Layer 5 of a small transformer language model trained on English Wikipedia (8 layers, counted from 0, width 96).
A neuron's activation on a vector x is SiLU(weights . x + bias), where the dot is the dot product.

Input weights of the MLP neurons that the questions are about. A number n stands for (n - 500) times 0.0012.
n17 (bias -0.020): 476,362,492,454,595,493,664,197,464,508,616,453,419,534,527,431,398,347,938,445,463,417,586,666,767,593,312,582,356,418,554,693,672,515,315,585,533,412,550,468,516,464,545,667,544,584,478,540,541,708,843,489,478,539,383,489,504,515,406,604,591,548,607,412,378,749,429,471,655,703,469,424,701,349,529,449,516,336,493,795,546,384,493,682,386,192,457,455,496,333,444,304,584,396,509,524
n18 (bias -0.022): 536,525,368,440,524,414,490,584,377,414,468,567,351,429,414,553,435,626,455,556,434,339,471,457,519,369,409,629,496,500,423,500,391,537,576,431,449,453,462,557,403,481,331,445,666,496,373,585,463,369,517,522,494,454,633,493,417,507,733,599,437,698,599,251,635,497,634,621,365,548,657,344,652,617,449,650,591,729,390,458,552,339,609,707,551,553,658,537,620,663,335,314,456,367,448,926
n23 (bias -0.045): 371,308,579,472,487,622,471,593,624,365,636,678,364,505,758,496,264,543,639,661,387,609,617,328,567,592,641,655,435,756,423,520,638,589,482,574,595,540,582,442,518,36,719,683,641,272,293,482,445,435,631,406,430,437,620,556,370,406,421,685,411,647,788,504,504,517,711,556,577,714,593,414,338,328,447,616,469,749,530,686,489,385,411,625,117,469,549,906,643,375,444,342,500,521,606,613
n24 (bias -0.033): 322,655,477,250,513,396,788,535,430,396,491,628,382,382,556,623,385,470,476,531,350,227,509,550,242,539,458,763,236,518,601,440,610,386,378,110,509,792,565,322,373,464,403,413,394,505,525,249,665,665,700,557,402,669,429,448,492,779,385,567,336,466,343,384,463,450,309,324,567,500,474,282,402,326,271,602,421,302,655,512,737,314,589,380,389,633,651,602,420,599,339,576,608,354,220,460
n31 (bias -0.020): 414,500,406,302,461,329,524,632,386,426,463,590,493,577,454,420,484,402,535,511,262,627,372,517,430,681,649,507,492,674,392,467,316,248,259,504,490,593,591,169,615,662,753,482,432,515,406,441,369,546,677,398,487,416,605,648,575,486,567,762,420,494,690,605,721,363,307,303,558,465,554,451,378,481,467,587,446,320,473,544,617,479,556,374,531,435,489,462,464,605,542,472,444,285,565,496
n53 (bias -0.033): 619,456,338,530,520,590,393,429,782,503,687,517,473,620,510,511,445,549,271,500,663,493,652,688,548,500,516,463,397,511,565,559,375,713,537,556,505,470,348,415,500,556,313,583,465,354,547,706,588,603,593,308,428,483,314,536,525,555,398,529,486,609,382,636,554,792,541,653,702,659,534,461,572,429,617,525,534,521,631,299,551,344,531,510,539,299,466,464,595,546,565,536,302,430,473,658
n59 (bias -0.045): 522,579,567,487,545,382,716,429,381,465,434,411,384,496,514,514,396,497,738,643,419,496,668,537,446,693,486,518,646,575,461,419,464,343,746,175,589,524,319,648,393,480,631,421,770,310,444,438,497,507,426,408,579,371,304,897,571,462,622,588,568,478,527,463,389,426,345,519,500,773,560,531,459,475,409,692,511,696,470,397,469,462,471,452,493,597,421,642,446,552,397,503,476,520,358,533
n61 (bias 0.026): 404,590,574,517,536,535,399,352,372,500,649,530,607,656,364,322,180,547,500,639,556,389,703,637,427,360,554,552,668,480,507,660,373,575,445,595,621,354,245,372,385,551,473,512,593,462,646,504,307,386,405,620,517,451,373,595,582,561,353,444,342,455,563,605,324,783,357,351,534,460,370,366,695,248,558,299,653,477,415,479,474,654,493,496,623,229,507,480,436,525,651,439,391,592,424,632
n69 (bias -0.018): 418,368,595,527,408,590,548,467,557,443,597,567,488,337,443,374,364,586,556,567,661,507,449,480,533,404,406,439,657,452,422,366,576,401,227,425,525,719,423,522,506,556,360,548,490,556,605,506,497,392,602,461,455,374,534,575,442,383,563,543,681,606,606,680,356,720,577,410,664,778,448,627,470,511,597,475,585,425,353,636,546,406,558,497,488,463,417,455,503,429,673,509,565,538,576,565
n77 (bias -0.042): 460,493,367,407,493,799,553,419,526,650,670,511,465,504,462,441,627,559,466,543,443,250,720,604,715,759,411,542,448,314,400,578,472,564,689,587,746,588,548,575,584,523,537,494,518,351,510,345,330,517,643,425,526,632,379,621,613,565,456,601,700,580,533,533,517,652,332,504,334,657,701,424,519,671,439,569,362,370,426,464,646,531,416,424,486,547,500,709,671,559,490,606,441,376,540,482
n130 (bias -0.049): 495,217,457,451,438,479,517,604,483,834,426,477,657,301,420,320,249,491,715,678,483,427,519,359,770,513,413,509,352,662,256,624,632,795,589,509,613,495,504,431,561,251,358,664,492,365,546,251,387,678,415,458,202,244,505,429,645,404,637,431,418,685,513,372,414,715,527,486,675,504,505,386,480,165,769,517,563,509,405,648,446,448,434,707,623,422,436,467,573,892,744,517,659,431,351,666
n132 (bias -0.018): 342,386,500,548,541,574,495,406,433,489,613,472,566,476,557,551,639,524,557,667,293,316,416,589,476,541,583,561,284,631,601,561,558,487,508,424,621,270,619,685,506,472,361,614,701,466,495,415,433,459,467,375,395,461,347,609,442,361,405,505,452,473,518,427,482,516,606,512,362,563,464,384,532,454,497,495,489,429,384,523,581,353,475,473,616,475,559,550,450,476,583,455,427,461,541,421
n151 (bias -0.073): 527,526,446,360,416,590,520,564,508,458,465,206,509,421,725,565,341,567,412,504,834,463,450,361,308,466,209,401,613,455,339,634,111,384,372,246,431,674,593,443,402,603,428,514,433,265,412,425,463,504,394,437,296,600,81,530,744,459,298,435,539,451,321,403,488,504,334,355,268,559,646,500,347,477,744,492,483,236,566,496,817,525,346,471,479,570,539,668,548,555,421,396,588,361,397,487
n155 (bias -0.033): 316,538,420,431,356,496,417,580,402,346,336,525,605,554,338,372,560,442,696,640,500,505,433,612,349,517,512,327,416,735,261,186,356,508,433,745,594,320,326,568,203,547,597,291,580,461,532,405,500,587,538,457,484,427,453,914,357,577,526,512,726,607,416,587,508,403,479,433,663,330,584,422,526,392,326,429,394,560,70,555,647,610,601,451,475,286,470,442,742,673,614,659,496,360,639,668
n172 (bias -0.006): 392,481,426,470,659,493,823,607,562,573,397,474,265,691,515,524,435,417,488,634,626,337,488,296,653,555,529,541,449,473,378,337,214,507,595,427,441,600,460,691,542,592,453,573,689,271,465,337,436,562,299,398,228,586,574,573,507,682,411,742,373,400,514,267,518,436,508,375,477,635,570,486,550,382,368,510,485,436,405,379,512,493,439,323,414,691,575,394,545,486,511,676,689,334,395,557
n174 (bias -0.001): 382,503,489,562,552,538,564,503,633,646,522,348,505,526,398,479,419,531,692,473,613,579,698,555,465,505,500,537,450,313,234,476,471,520,516,477,423,485,632,449,421,507,592,526,388,505,636,697,610,563,586,424,505,366,545,638,500,612,461,625,540,562,530,555,487,540,473,559,487,544,431,536,531,486,449,377,479,465,606,564,538,582,425,402,518,516,428,542,623,601,357,694,456,500,503,589
n178 (bias -0.017): 311,388,272,218,535,183,350,646,562,605,559,133,403,452,680,607,476,700,572,343,551,433,701,521,427,315,444,460,486,804,370,667,420,581,641,478,447,435,570,315,629,439,715,390,473,413,334,514,556,496,421,537,384,725,603,579,528,616,681,466,424,488,374,651,601,610,387,458,568,605,598,301,377,425,740,658,420,700,424,388,694,346,386,587,240,410,715,843,617,227,431,345,526,720,252,459
n198 (bias -0.030): 431,490,655,500,184,509,545,424,544,199,671,486,373,582,477,549,381,756,495,452,274,480,480,586,365,453,505,362,224,555,395,316,505,175,778,500,596,484,621,432,426,321,635,303,816,686,335,442,615,434,811,482,301,471,380,449,548,771,629,812,452,396,693,504,545,654,379,495,456,828,362,254,203,408,452,664,390,544,418,589,643,404,491,741,426,722,726,545,630,500,381,274,575,219,489,587
n200 (bias -0.039): 331,462,559,459,751,345,429,402,475,429,263,614,433,569,582,424,372,352,651,328,461,532,651,428,504,504,328,647,341,448,296,392,500,347,642,534,716,296,637,462,688,743,643,566,601,254,493,303,434,642,552,437,606,381,701,441,694,515,366,536,699,457,539,550,604,511,515,528,600,589,379,482,338,433,410,588,610,527,399,617,623,642,569,253,360,489,679,592,504,470,431,412,544,586,560,708
n235 (bias -0.019): 538,205,465,503,360,402,516,586,299,356,480,657,566,632,667,479,431,249,529,530,497,479,713,503,355,664,423,530,539,591,573,781,320,573,559,520,500,609,464,628,569,424,434,544,586,264,435,286,570,513,286,329,577,513,664,542,555,625,417,595,503,625,422,522,469,418,359,391,344,513,483,468,595,515,464,419,517,357,456,512,547,404,524,435,345,453,735,444,547,490,542,465,340,604,496,520
n236 (bias 0.000): 363,421,497,519,705,451,510,449,482,399,569,468,471,382,527,479,474,534,668,503,551,506,562,500,424,556,518,602,344,497,522,428,487,469,503,352,556,394,718,489,581,377,424,589,495,483,593,714,459,569,391,448,448,424,565,629,350,472,410,579,573,668,541,634,510,595,563,653,511,526,495,683,517,476,404,362,354,462,592,555,494,479,547,615,414,538,476,511,357,450,479,534,368,454,546,678
n240 (bias -0.026): 729,402,412,412,630,588,367,332,562,365,368,736,211,743,469,341,375,530,452,759,609,472,533,345,462,220,504,420,635,654,302,541,491,700,526,535,755,580,491,469,711,342,458,518,454,664,512,536,743,539,684,463,496,415,487,609,625,449,611,517,169,762,558,662,349,479,711,477,698,470,443,323,453,332,464,492,598,550,593,587,461,457,691,414,126,540,883,547,598,280,423,598,509,349,339,518
n293 (bias -0.010): 465,466,578,414,457,439,385,476,459,503,566,356,466,537,829,522,596,557,507,524,671,482,521,452,596,530,428,701,371,425,267,541,565,497,661,339,597,316,477,552,542,512,518,480,465,423,287,545,402,413,560,478,421,700,507,553,615,497,717,523,466,464,423,823,323,497,521,435,739,577,612,513,524,527,687,678,459,604,474,506,586,549,693,543,354,521,579,643,435,566,300,582,493,397,272,614
n294 (bias -0.034): 569,342,445,616,565,779,540,127,897,523,568,624,331,744,668,462,361,343,495,452,442,252,779,406,346,453,523,793,410,515,496,526,543,495,781,561,461,516,565,203,671,461,838,590,574,758,434,476,468,453,603,600,421,495,462,681,323,650,554,729,529,574,554,571,599,509,404,175,476,509,410,118,260,208,487,474,833,408,500,593,564,377,552,366,509,692,782,655,548,301,468,349,495,316,451,380
n304 (bias -0.024): 595,395,424,472,414,461,415,538,403,475,587,437,494,716,590,530,346,534,660,256,506,564,434,455,503,425,615,553,480,517,572,434,465,446,460,503,439,620,491,424,227,405,559,487,343,406,412,516,554,543,283,569,360,462,601,472,675,606,474,631,392,475,577,707,449,449,484,503,586,599,676,567,430,569,615,597,607,391,515,509,530,712,725,613,320,503,605,712,548,644,545,342,475,488,511,606
n313 (bias -0.031): 253,420,508,260,368,605,619,520,544,539,553,615,649,619,387,440,414,438,795,704,387,614,446,650,435,594,603,595,254,542,565,518,500,549,398,422,718,411,512,436,455,413,479,408,695,316,515,367,515,523,574,500,375,340,564,461,554,561,537,800,668,610,306,329,553,511,119,492,415,570,350,446,355,371,377,533,285,536,387,733,616,599,446,562,508,328,448,450,871,535,531,504,426,428,595,407
n317 (bias -0.051): 195,423,644,349,638,603,429,370,352,421,589,507,299,496,518,616,610,383,668,547,486,395,485,150,713,500,612,529,515,412,483,566,489,552,529,439,679,394,390,555,478,517,401,563,484,425,639,474,612,525,428,590,470,485,493,571,540,336,379,424,379,733,589,514,219,517,317,592,352,521,435,518,432,420,546,679,533,522,552,717,546,626,610,387,292,331,653,504,423,539,395,258,521,507,512,655
n325 (bias -0.005): 584,465,527,581,538,634,476,381,512,475,465,534,373,597,686,162,458,467,546,664,431,669,595,228,495,648,455,573,694,329,433,630,320,492,348,470,610,673,425,465,230,386,455,899,629,496,652,404,525,260,437,457,576,253,350,462,711,376,375,569,586,746,395,420,346,235,621,672,361,685,564,683,401,523,653,612,427,526,577,652,486,603,496,446,275,639,310,459,453,675,450,632,554,350,602,574
n334 (bias -0.055): 461,346,444,437,431,520,388,159,435,476,517,467,308,606,296,467,500,395,349,317,469,253,474,430,374,500,500,446,587,513,579,545,293,821,476,557,557,514,310,295,351,545,483,490,450,691,407,437,353,687,626,511,289,483,297,516,719,353,590,410,442,554,558,663,586,732,120,269,357,667,780,424,320,227,647,542,368,584,461,585,480,516,485,472,340,529,583,591,371,749,448,440,637,378,552,550
n347 (bias -0.011): 314,508,627,380,595,607,679,589,583,512,468,563,531,534,546,463,296,489,500,520,223,442,762,341,432,542,470,469,225,385,464,650,664,515,419,435,503,715,519,417,403,479,533,600,584,665,711,484,609,488,692,600,601,524,582,511,575,613,451,378,559,439,493,386,286,649,425,475,528,427,340,451,281,596,190,656,394,420,682,456,790,391,746,663,193,480,421,590,433,511,402,553,550,541,385,651
n363 (bias -0.060): 627,278,376,511,727,399,349,677,484,625,331,398,374,500,796,510,564,463,559,590,328,663,691,296,845,483,177,589,562,620,357,655,521,419,458,312,524,409,653,620,596,508,620,633,537,469,595,405,459,679,400,508,394,457,559,508,759,533,628,408,376,526,676,309,608,577,376,321,414,737,580,545,410,504,396,812,615,483,351,607,590,614,438,554,274,723,453,415,769,405,573,655,616,536,712,741
n375 (bias -0.051): 635,369,439,572,430,408,241,554,324,281,539,428,496,698,426,490,368,438,550,500,575,540,540,524,555,243,601,676,544,822,358,504,395,524,678,389,445,344,582,589,327,500,179,524,471,535,524,765,452,620,645,743,297,682,576,656,423,492,741,572,128,478,634,394,238,640,589,469,658,550,471,223,616,312,534,387,605,650,512,512,610,443,638,488,451,165,424,465,673,586,419,378,611,480,486,679

Each question shows a token from some text and the vector x that enters the MLP there. A number n stands for (n - 500) times 0.018.

" an": 407,551,484,482,514,515,457,465,480,384,542,453,560,529,577,509,524,517,505,526,432,459,519,374,509,536,504,430,463,525,500,460,477,549,459,394,533,542,510,477,414,561,513,504,405,467,623,486,426,440,467,412,493,530,502,433,531,492,495,542,430,410,471,487,444,420,536,430,438,427,403,473,470,564,545,515,531,490,505,426,117,544,537,524,459,508,495,430,444,583,482,434,449,494,539,411
The most active neuron and its activation: n325, at about 2

"it": 429,481,472,519,515,545,369,512,544,491,472,520,529,496,570,494,540,460,471,506,573,480,498,544,460,533,484,524,467,465,434,542,537,459,440,530,446,417,459,534,516,450,523,526,486,494,455,424,422,491,452,334,600,506,459,381,499,476,558,459,578,524,476,501,467,537,505,546,553,469,448,541,518,836,457,466,452,552,456,450,231,520,528,569,505,479,521,394,435,564,482,582,508,516,505,479
The two highest activations, in order: n293, n325

"ings": 545,503,483,531,580,553,417,504,408,441,505,482,452,413,487,551,449,481,433,541,473,468,463,558,658,528,496,502,527,413,496,474,555,513,484,449,456,460,493,544,499,491,527,507,538,531,461,444,441,414,555,404,638,444,509,503,467,456,509,468,549,523,509,509,512,532,485,534,557,423,386,493,480,799,467,438,503,554,528,541,174,499,557,521,540,489,445,419,498,529,429,554,467,570,572,541
The most active neuron and its activation: n18, at about 1.2

"0": 529,497,503,509,550,549,386,471,443,460,437,505,457,563,483,573,499,496,460,537,513,536,536,514,448,465,532,484,479,506,469,500,556,561,443,484,407,438,548,470,543,576,559,416,453,537,567,561,467,540,487,357,538,514,425,514,520,548,466,439,513,386,484,475,452,479,457,485,484,537,277,479,500,707,475,507,593,480,490,507,239,521,646,495,481,496,565,468,398,407,471,407,447,567,503,533
The most active neuron and its activation: n240, at about 1.4

" |": 474,490,483,497,523,528,439,516,532,511,540,454,508,469,536,560,483,487,532,497,470,509,517,515,623,484,449,539,495,543,492,514,499,549,464,526,247,452,538,542,518,475,506,550,512,486,550,500,451,469,454,375,512,484,465,423,472,502,441,514,456,453,494,495,488,523,469,525,476,498,337,485,448,524,520,456,563,557,486,416,167,506,573,525,570,524,460,492,544,509,479,434,475,544,515,403
The neuron with the highest activation: n130

"ern": 544,529,493,531,508,502,400,500,530,533,476,420,533,513,495,524,559,472,466,491,472,424,457,603,374,537,544,414,425,470,489,352,508,419,502,486,494,495,524,476,445,506,504,447,487,544,540,527,464,512,502,382,543,494,382,578,489,548,496,413,518,503,409,493,441,556,493,487,496,521,412,563,498,725,518,406,469,484,467,508,173,467,487,465,488,503,406,503,483,626,531,544,439,529,477,436
The neuron with the highest activation: n155

" (": 479,510,534,511,563,521,395,477,456,442,480,441,510,493,505,794,490,489,514,508,515,465,492,446,436,532,477,477,438,420,472,453,519,447,520,486,429,481,498,509,431,601,509,376,482,537,542,486,493,524,426,344,504,461,334,474,480,447,530,485,517,530,510,480,450,441,453,481,488,485,316,466,420,533,495,467,560,507,519,454,291,571,522,413,524,522,510,560,441,534,488,457,472,517,468,521
The three highest activations, in order: n317, n59, n151

"\n": 498,521,596,420,470,544,453,468,502,501,495,519,515,477,506,689,598,432,510,453,504,514,537,502,480,547,518,436,472,402,549,523,550,488,468,427,346,456,486,501,476,386,487,497,559,483,488,460,508,680,410,374,443,556,474,421,483,471,514,429,567,462,491,543,501,440,494,505,517,463,380,554,444,556,416,471,535,547,466,602,258,552,521,544,468,490,488,468,483,419,497,462,466,663,467,430
The three highest activations, in order: n317, n235, n236

"–": 489,457,524,461,521,534,357,535,420,454,393,521,475,472,494,711,445,493,470,450,479,578,484,622,398,510,552,486,437,561,449,488,526,478,476,525,432,554,581,579,533,540,501,334,415,478,515,502,516,500,496,375,430,479,397,504,431,539,567,495,500,477,494,481,505,472,445,516,471,436,300,452,482,479,550,416,560,507,551,507,338,510,561,430,430,407,500,420,509,504,581,451,479,531,367,504
The neuron with the highest activation: n375

".": 456,459,455,560,536,521,404,516,486,403,506,482,465,462,554,567,474,424,569,511,461,493,413,475,508,508,434,445,521,584,481,499,514,465,454,443,335,471,593,452,557,455,415,487,550,484,539,496,428,537,460,339,541,477,445,502,486,505,462,503,472,508,501,478,555,569,489,423,455,435,265,481,482,624,448,487,515,438,521,640,258,610,480,513,467,467,526,489,489,486,467,559,445,531,541,435
The neuron with the highest activation: n363

"12": 437,440,454,546,484,465,376,504,434,373,497,473,486,555,479,579,473,477,518,512,513,516,495,600,480,524,472,462,485,542,462,471,505,494,485,453,346,445,627,490,559,438,461,428,575,465,545,497,457,514,482,344,544,457,489,543,516,458,502,463,523,415,526,511,440,500,456,478,485,523,266,476,558,693,447,445,540,506,548,488,267,493,558,468,461,396,554,464,465,493,479,448,489,530,519,467
The most active neuron and its activation: n235, at about 2.5

"40": 452,475,535,506,498,493,410,535,383,345,502,480,463,493,421,486,454,482,488,491,472,526,501,590,524,515,538,480,533,482,500,475,545,503,500,502,288,545,594,451,530,541,460,432,508,515,463,480,497,481,439,386,499,503,502,497,569,471,561,479,462,344,578,524,501,466,472,487,488,496,400,548,574,690,535,509,578,402,510,461,276,547,461,528,469,527,478,419,447,483,549,440,516,547,573,374
The three highest activations, in order: n31, n304, n235

"19": 468,535,496,548,526,609,324,548,455,413,432,532,535,510,431,540,386,587,482,473,474,513,465,558,377,501,550,443,408,474,434,494,628,396,516,543,432,490,634,544,534,581,543,345,507,475,489,467,499,550,510,428,480,563,474,529,553,552,513,432,502,396,570,459,454,533,500,477,495,528,274,480,471,543,537,431,552,499,510,444,317,470,594,484,410,417,469,460,446,545,575,444,465,573,540,502
The neuron with the highest activation: n198

"hi": 508,521,386,546,488,432,421,570,535,468,575,388,534,485,525,561,620,560,532,430,539,369,437,519,483,531,545,472,442,420,470,441,545,460,494,582,450,458,538,466,470,465,489,467,512,436,402,458,455,485,449,391,478,483,372,565,482,517,498,425,536,560,399,498,511,612,515,466,515,482,514,555,540,774,530,452,400,462,478,493,266,526,386,494,488,567,501,433,471,574,559,456,498,536,577,405
The two highest activations, in order: n77, n132

"  ": 422,503,482,506,477,535,404,492,441,454,548,510,544,477,568,618,563,433,506,471,434,464,516,495,516,515,459,487,452,448,585,458,458,545,502,566,386,433,565,568,533,427,562,529,493,540,538,559,392,464,395,319,402,516,449,494,457,479,497,574,489,384,553,456,455,510,469,482,456,422,414,545,463,618,456,448,454,552,462,501,222,457,512,509,461,480,477,463,432,479,412,430,472,527,505,420
The three highest activations, in order: n132, n236, n235

"000": 447,425,432,477,437,503,358,554,502,449,487,544,528,523,383,445,508,460,445,486,523,543,430,539,485,471,511,481,531,477,500,502,543,549,437,546,357,485,555,426,459,517,498,483,454,529,479,533,443,543,467,395,569,512,496,497,550,468,521,499,500,363,581,561,481,449,447,553,568,513,385,457,529,666,475,502,554,442,510,506,184,503,553,526,500,422,523,517,466,543,501,443,436,630,533,422
The three highest activations, in order: n304, n31, n61

"s": 467,488,492,515,538,435,453,482,483,522,480,530,500,428,520,557,463,539,479,527,464,543,486,567,578,506,480,484,480,489,505,535,542,508,403,434,456,448,500,495,437,485,540,530,539,452,502,534,418,455,495,360,624,444,473,463,486,439,494,438,574,499,497,524,458,540,442,557,527,457,351,464,441,778,481,473,526,561,503,609,142,479,549,505,534,515,487,463,451,483,452,443,458,510,523,505
The neuron with the highest activation: n236

" as": 417,473,506,521,555,445,475,508,445,434,497,532,449,453,527,580,457,505,516,491,465,484,493,516,507,532,501,455,446,528,517,476,546,574,440,554,509,506,483,432,514,449,468,495,587,494,530,497,474,497,457,351,479,453,456,460,496,450,466,511,505,436,497,511,460,431,481,440,498,354,418,430,493,619,480,522,589,515,555,518,71,485,576,485,486,502,490,529,494,502,435,509,449,517,475,414
The neuron with the highest activation: n23

"ee": 506,467,479,527,518,551,448,485,516,440,446,494,558,514,509,546,467,496,455,580,583,481,503,541,489,564,534,477,485,497,506,437,479,582,552,594,397,445,402,590,479,425,453,448,512,555,439,464,540,450,463,372,613,546,471,454,487,472,537,438,558,517,437,504,542,415,542,516,545,450,413,481,512,866,440,510,513,548,442,357,320,603,433,522,553,518,455,555,474,550,495,487,460,566,518,424
The neuron with the highest activation: n155

"-": 452,510,542,460,491,509,456,513,489,439,529,493,496,429,582,691,536,520,531,446,495,485,450,554,562,554,512,521,447,529,583,415,518,468,358,487,510,575,527,456,448,524,553,498,516,486,547,477,422,495,616,405,550,472,386,492,479,609,457,512,533,390,472,487,528,445,390,469,481,552,371,554,468,510,480,554,403,462,569,530,197,520,475,495,492,529,447,453,422,581,542,522,472,539,410,404
The three highest activations, in order: n24, n31, n313

" day": 367,507,495,471,550,536,423,464,469,467,539,531,541,441,499,484,579,527,532,478,490,565,529,568,455,474,567,545,455,528,479,487,513,411,422,421,511,437,548,491,448,528,511,502,491,474,544,489,455,415,531,407,647,579,510,482,505,487,546,544,638,476,483,469,479,503,361,444,501,430,333,524,486,644,489,498,532,591,495,504,145,553,432,518,480,482,400,573,481,437,506,450,541,521,460,409
The neuron with the highest activation: n313

"Final": 492,461,514,506,519,581,388,424,499,490,598,504,560,474,545,556,464,437,537,472,571,493,512,504,525,511,491,527,555,483,515,477,566,543,393,443,462,411,617,489,571,438,531,460,547,495,524,473,478,497,547,398,558,469,468,523,529,416,497,410,515,497,478,462,395,520,480,407,485,538,331,439,522,761,515,422,487,478,510,530,175,507,537,525,485,497,492,504,483,458,475,433,460,585,525,495
The two highest activations, in order: n17, n69

"Ph": 511,479,398,501,526,555,435,526,467,535,461,423,597,500,469,629,509,425,468,542,495,462,505,428,480,582,450,463,535,411,503,493,526,545,496,529,464,451,504,608,490,543,448,553,466,563,431,467,481,587,480,408,484,626,386,500,576,477,493,425,513,400,464,433,419,459,530,505,499,489,457,453,526,748,537,420,521,485,545,247,367,591,429,491,619,524,512,440,481,671,486,557,486,507,519,438
The neuron with the highest activation: n151

"le": 463,495,506,519,471,450,453,470,563,546,492,518,512,460,518,572,478,477,435,501,577,466,555,563,493,546,601,422,529,428,492,460,560,510,451,517,461,466,507,522,540,465,528,510,482,565,503,508,496,466,474,346,590,399,446,530,587,520,480,473,545,568,467,474,484,572,490,504,561,440,313,516,544,830,464,467,515,452,493,508,215,456,537,548,503,538,470,501,440,485,462,529,452,562,483,439
The neuron with the highest activation: n174

" No": 412,531,438,497,540,615,425,453,458,429,468,567,509,465,499,605,506,512,473,483,518,501,520,594,500,489,466,441,518,460,438,453,551,508,350,418,436,483,520,540,490,573,514,478,512,472,571,533,464,513,449,336,518,499,449,582,457,464,519,534,582,522,523,469,465,567,526,508,456,453,437,496,551,750,509,435,546,442,483,314,251,533,517,537,561,467,428,415,435,574,482,486,502,413,455,460
The neuron with the highest activation: n69

"250": 491,476,448,510,464,518,404,556,488,421,451,513,485,542,359,503,503,499,403,526,528,505,434,566,505,452,483,523,538,467,498,538,587,560,496,532,339,458,593,418,494,504,510,473,486,498,464,529,478,537,471,439,568,524,492,424,577,486,520,489,442,324,553,577,465,444,460,513,604,530,359,453,546,692,511,454,581,430,533,466,232,521,544,554,524,491,513,500,522,497,531,429,479,603,490,436
The two highest activations, in order: n304, n61

" of": 476,481,468,560,454,505,412,482,528,515,409,469,480,533,559,548,491,468,495,531,511,539,507,507,523,505,495,440,424,556,431,465,505,490,452,543,508,433,531,530,510,437,535,525,527,567,546,504,419,523,402,315,497,525,442,517,520,502,537,546,493,486,499,469,450,538,537,511,513,507,390,436,529,604,439,438,553,469,499,426,86,538,543,486,504,550,532,466,470,519,539,547,479,521,467,438
The neuron with the highest activation: n240

"\n\n": 470,438,558,472,569,487,375,517,474,439,488,507,421,475,526,692,566,440,552,466,487,488,512,471,505,448,497,473,493,452,526,477,487,502,425,458,451,431,587,531,583,380,460,481,536,454,547,483,456,605,438,312,483,453,451,486,537,416,539,480,497,458,527,480,430,510,521,464,465,419,278,547,453,514,454,484,537,482,529,553,255,517,548,503,419,531,573,504,418,497,466,504,466,613,492,477
The three highest activations, in order: n317, n236, n200

" Province": 485,559,520,496,508,494,411,512,513,448,507,442,546,506,504,536,554,541,508,524,453,522,413,661,410,447,518,448,435,464,422,387,533,406,503,528,501,479,509,478,474,440,458,392,536,490,543,541,449,462,515,330,520,506,434,561,481,482,565,392,550,493,406,490,495,616,549,447,461,498,428,502,543,698,510,403,419,545,462,454,211,481,461,537,486,472,470,505,454,540,572,548,495,546,458,461
The neuron with the highest activation: n155

" Following": 484,443,519,559,547,492,416,417,462,478,528,526,527,490,522,528,459,452,631,450,480,541,512,419,506,489,505,548,457,520,453,513,546,571,508,570,547,429,623,437,520,421,517,496,582,469,506,461,445,592,500,333,506,479,456,458,484,447,579,529,522,451,575,408,442,538,552,439,494,523,362,462,544,632,482,483,481,556,445,486,154,493,544,555,462,461,531,485,444,513,446,547,451,562,522,485
The neuron with the highest activation: n23

" wh": 459,496,524,524,537,589,441,603,373,375,439,500,462,462,464,564,484,473,575,586,504,456,412,499,555,575,516,480,511,597,495,497,450,461,469,479,558,537,487,490,468,540,513,504,514,540,507,520,489,574,483,401,521,660,504,455,534,475,528,507,446,389,518,432,410,410,485,373,436,440,411,433,461,719,491,497,426,541,500,383,230,499,563,531,549,459,508,403,497,569,413,537,485,484,460,438
The most active neuron and its activation: n31, at about 1.4

"5": 499,466,427,576,426,461,413,513,468,450,446,518,480,537,415,526,513,521,465,431,564,543,462,616,471,487,470,525,508,465,482,572,558,531,426,476,319,442,606,390,512,494,504,512,449,574,464,547,470,511,489,404,576,495,504,429,489,468,494,510,592,354,544,528,454,481,477,522,576,544,371,501,534,704,430,473,545,480,529,530,274,555,531,558,555,503,544,433,476,407,467,399,496,518,428,476
The neuron with the highest activation: n17

"1": 548,490,493,537,580,569,408,471,407,465,419,552,437,502,442,603,541,528,417,528,551,553,521,543,445,471,560,481,495,462,499,493,567,522,443,511,372,430,530,458,478,574,587,437,450,563,565,556,482,486,448,389,516,519,477,482,545,567,467,459,513,349,515,461,480,466,462,494,500,517,346,491,457,711,491,473,571,505,472,567,226,493,617,511,478,526,508,454,440,492,517,394,466,514,504,541
The neuron with the highest activation: n304

"24": 505,486,523,530,537,596,372,535,408,373,423,513,529,518,436,567,403,541,471,523,534,609,527,630,394,464,544,471,450,527,449,509,555,437,560,505,367,506,561,508,497,512,485,363,507,522,549,516,531,514,474,403,515,543,470,470,537,545,536,425,499,405,507,536,450,449,498,512,428,534,241,449,514,584,562,446,530,556,521,477,287,516,541,467,482,398,502,483,480,507,583,415,492,575,486,507
The two highest activations, in order: n375, n61

"rs": 517,469,438,533,521,451,388,463,428,477,438,476,467,509,523,596,529,514,432,527,415,430,468,568,570,496,444,471,517,524,501,467,514,613,434,472,498,481,524,565,478,442,483,449,479,516,427,479,468,493,545,382,618,442,533,487,513,471,503,469,536,466,469,392,473,510,459,565,532,471,422,442,493,853,445,466,508,551,513,436,229,556,476,506,442,527,512,440,535,457,433,480,457,600,523,507
The neuron with the highest activation: n18

" Hold": 548,489,509,500,586,623,446,424,533,493,490,552,502,495,426,529,488,488,476,499,516,476,467,537,496,482,528,518,488,391,474,470,537,539,461,472,448,418,508,536,481,501,496,525,419,514,469,525,431,512,447,354,525,460,459,500,459,470,502,536,565,459,515,449,528,490,558,606,623,563,468,523,516,810,519,360,483,462,497,345,254,545,413,489,581,608,376,506,500,515,491,471,486,532,439,437
The three highest activations, in order: n53, n174, n236

",": 503,486,450,507,546,434,417,560,502,484,400,523,493,526,453,573,479,542,456,443,517,494,466,544,505,493,522,404,481,532,536,484,523,563,438,535,376,436,540,510,546,558,476,565,499,489,574,487,433,523,437,389,440,492,448,384,505,628,467,444,477,524,562,478,566,480,382,528,442,498,490,494,515,500,443,471,589,565,552,418,139,471,471,458,521,576,475,372,477,472,513,481,467,573,472,471
The two highest activations, in order: n172, n53

" €": 478,472,515,426,468,497,397,465,568,448,520,556,601,510,416,613,529,507,553,427,444,496,438,509,571,430,443,521,496,483,469,514,594,663,535,516,375,433,516,507,526,541,548,401,523,460,478,548,386,470,475,387,486,475,440,428,500,482,520,527,520,375,545,558,556,554,375,531,510,431,384,390,514,604,444,475,657,461,493,438,301,531,483,569,573,499,519,464,508,446,477,415,494,507,488,381
The most active neuron and its activation: n294, at about 1.3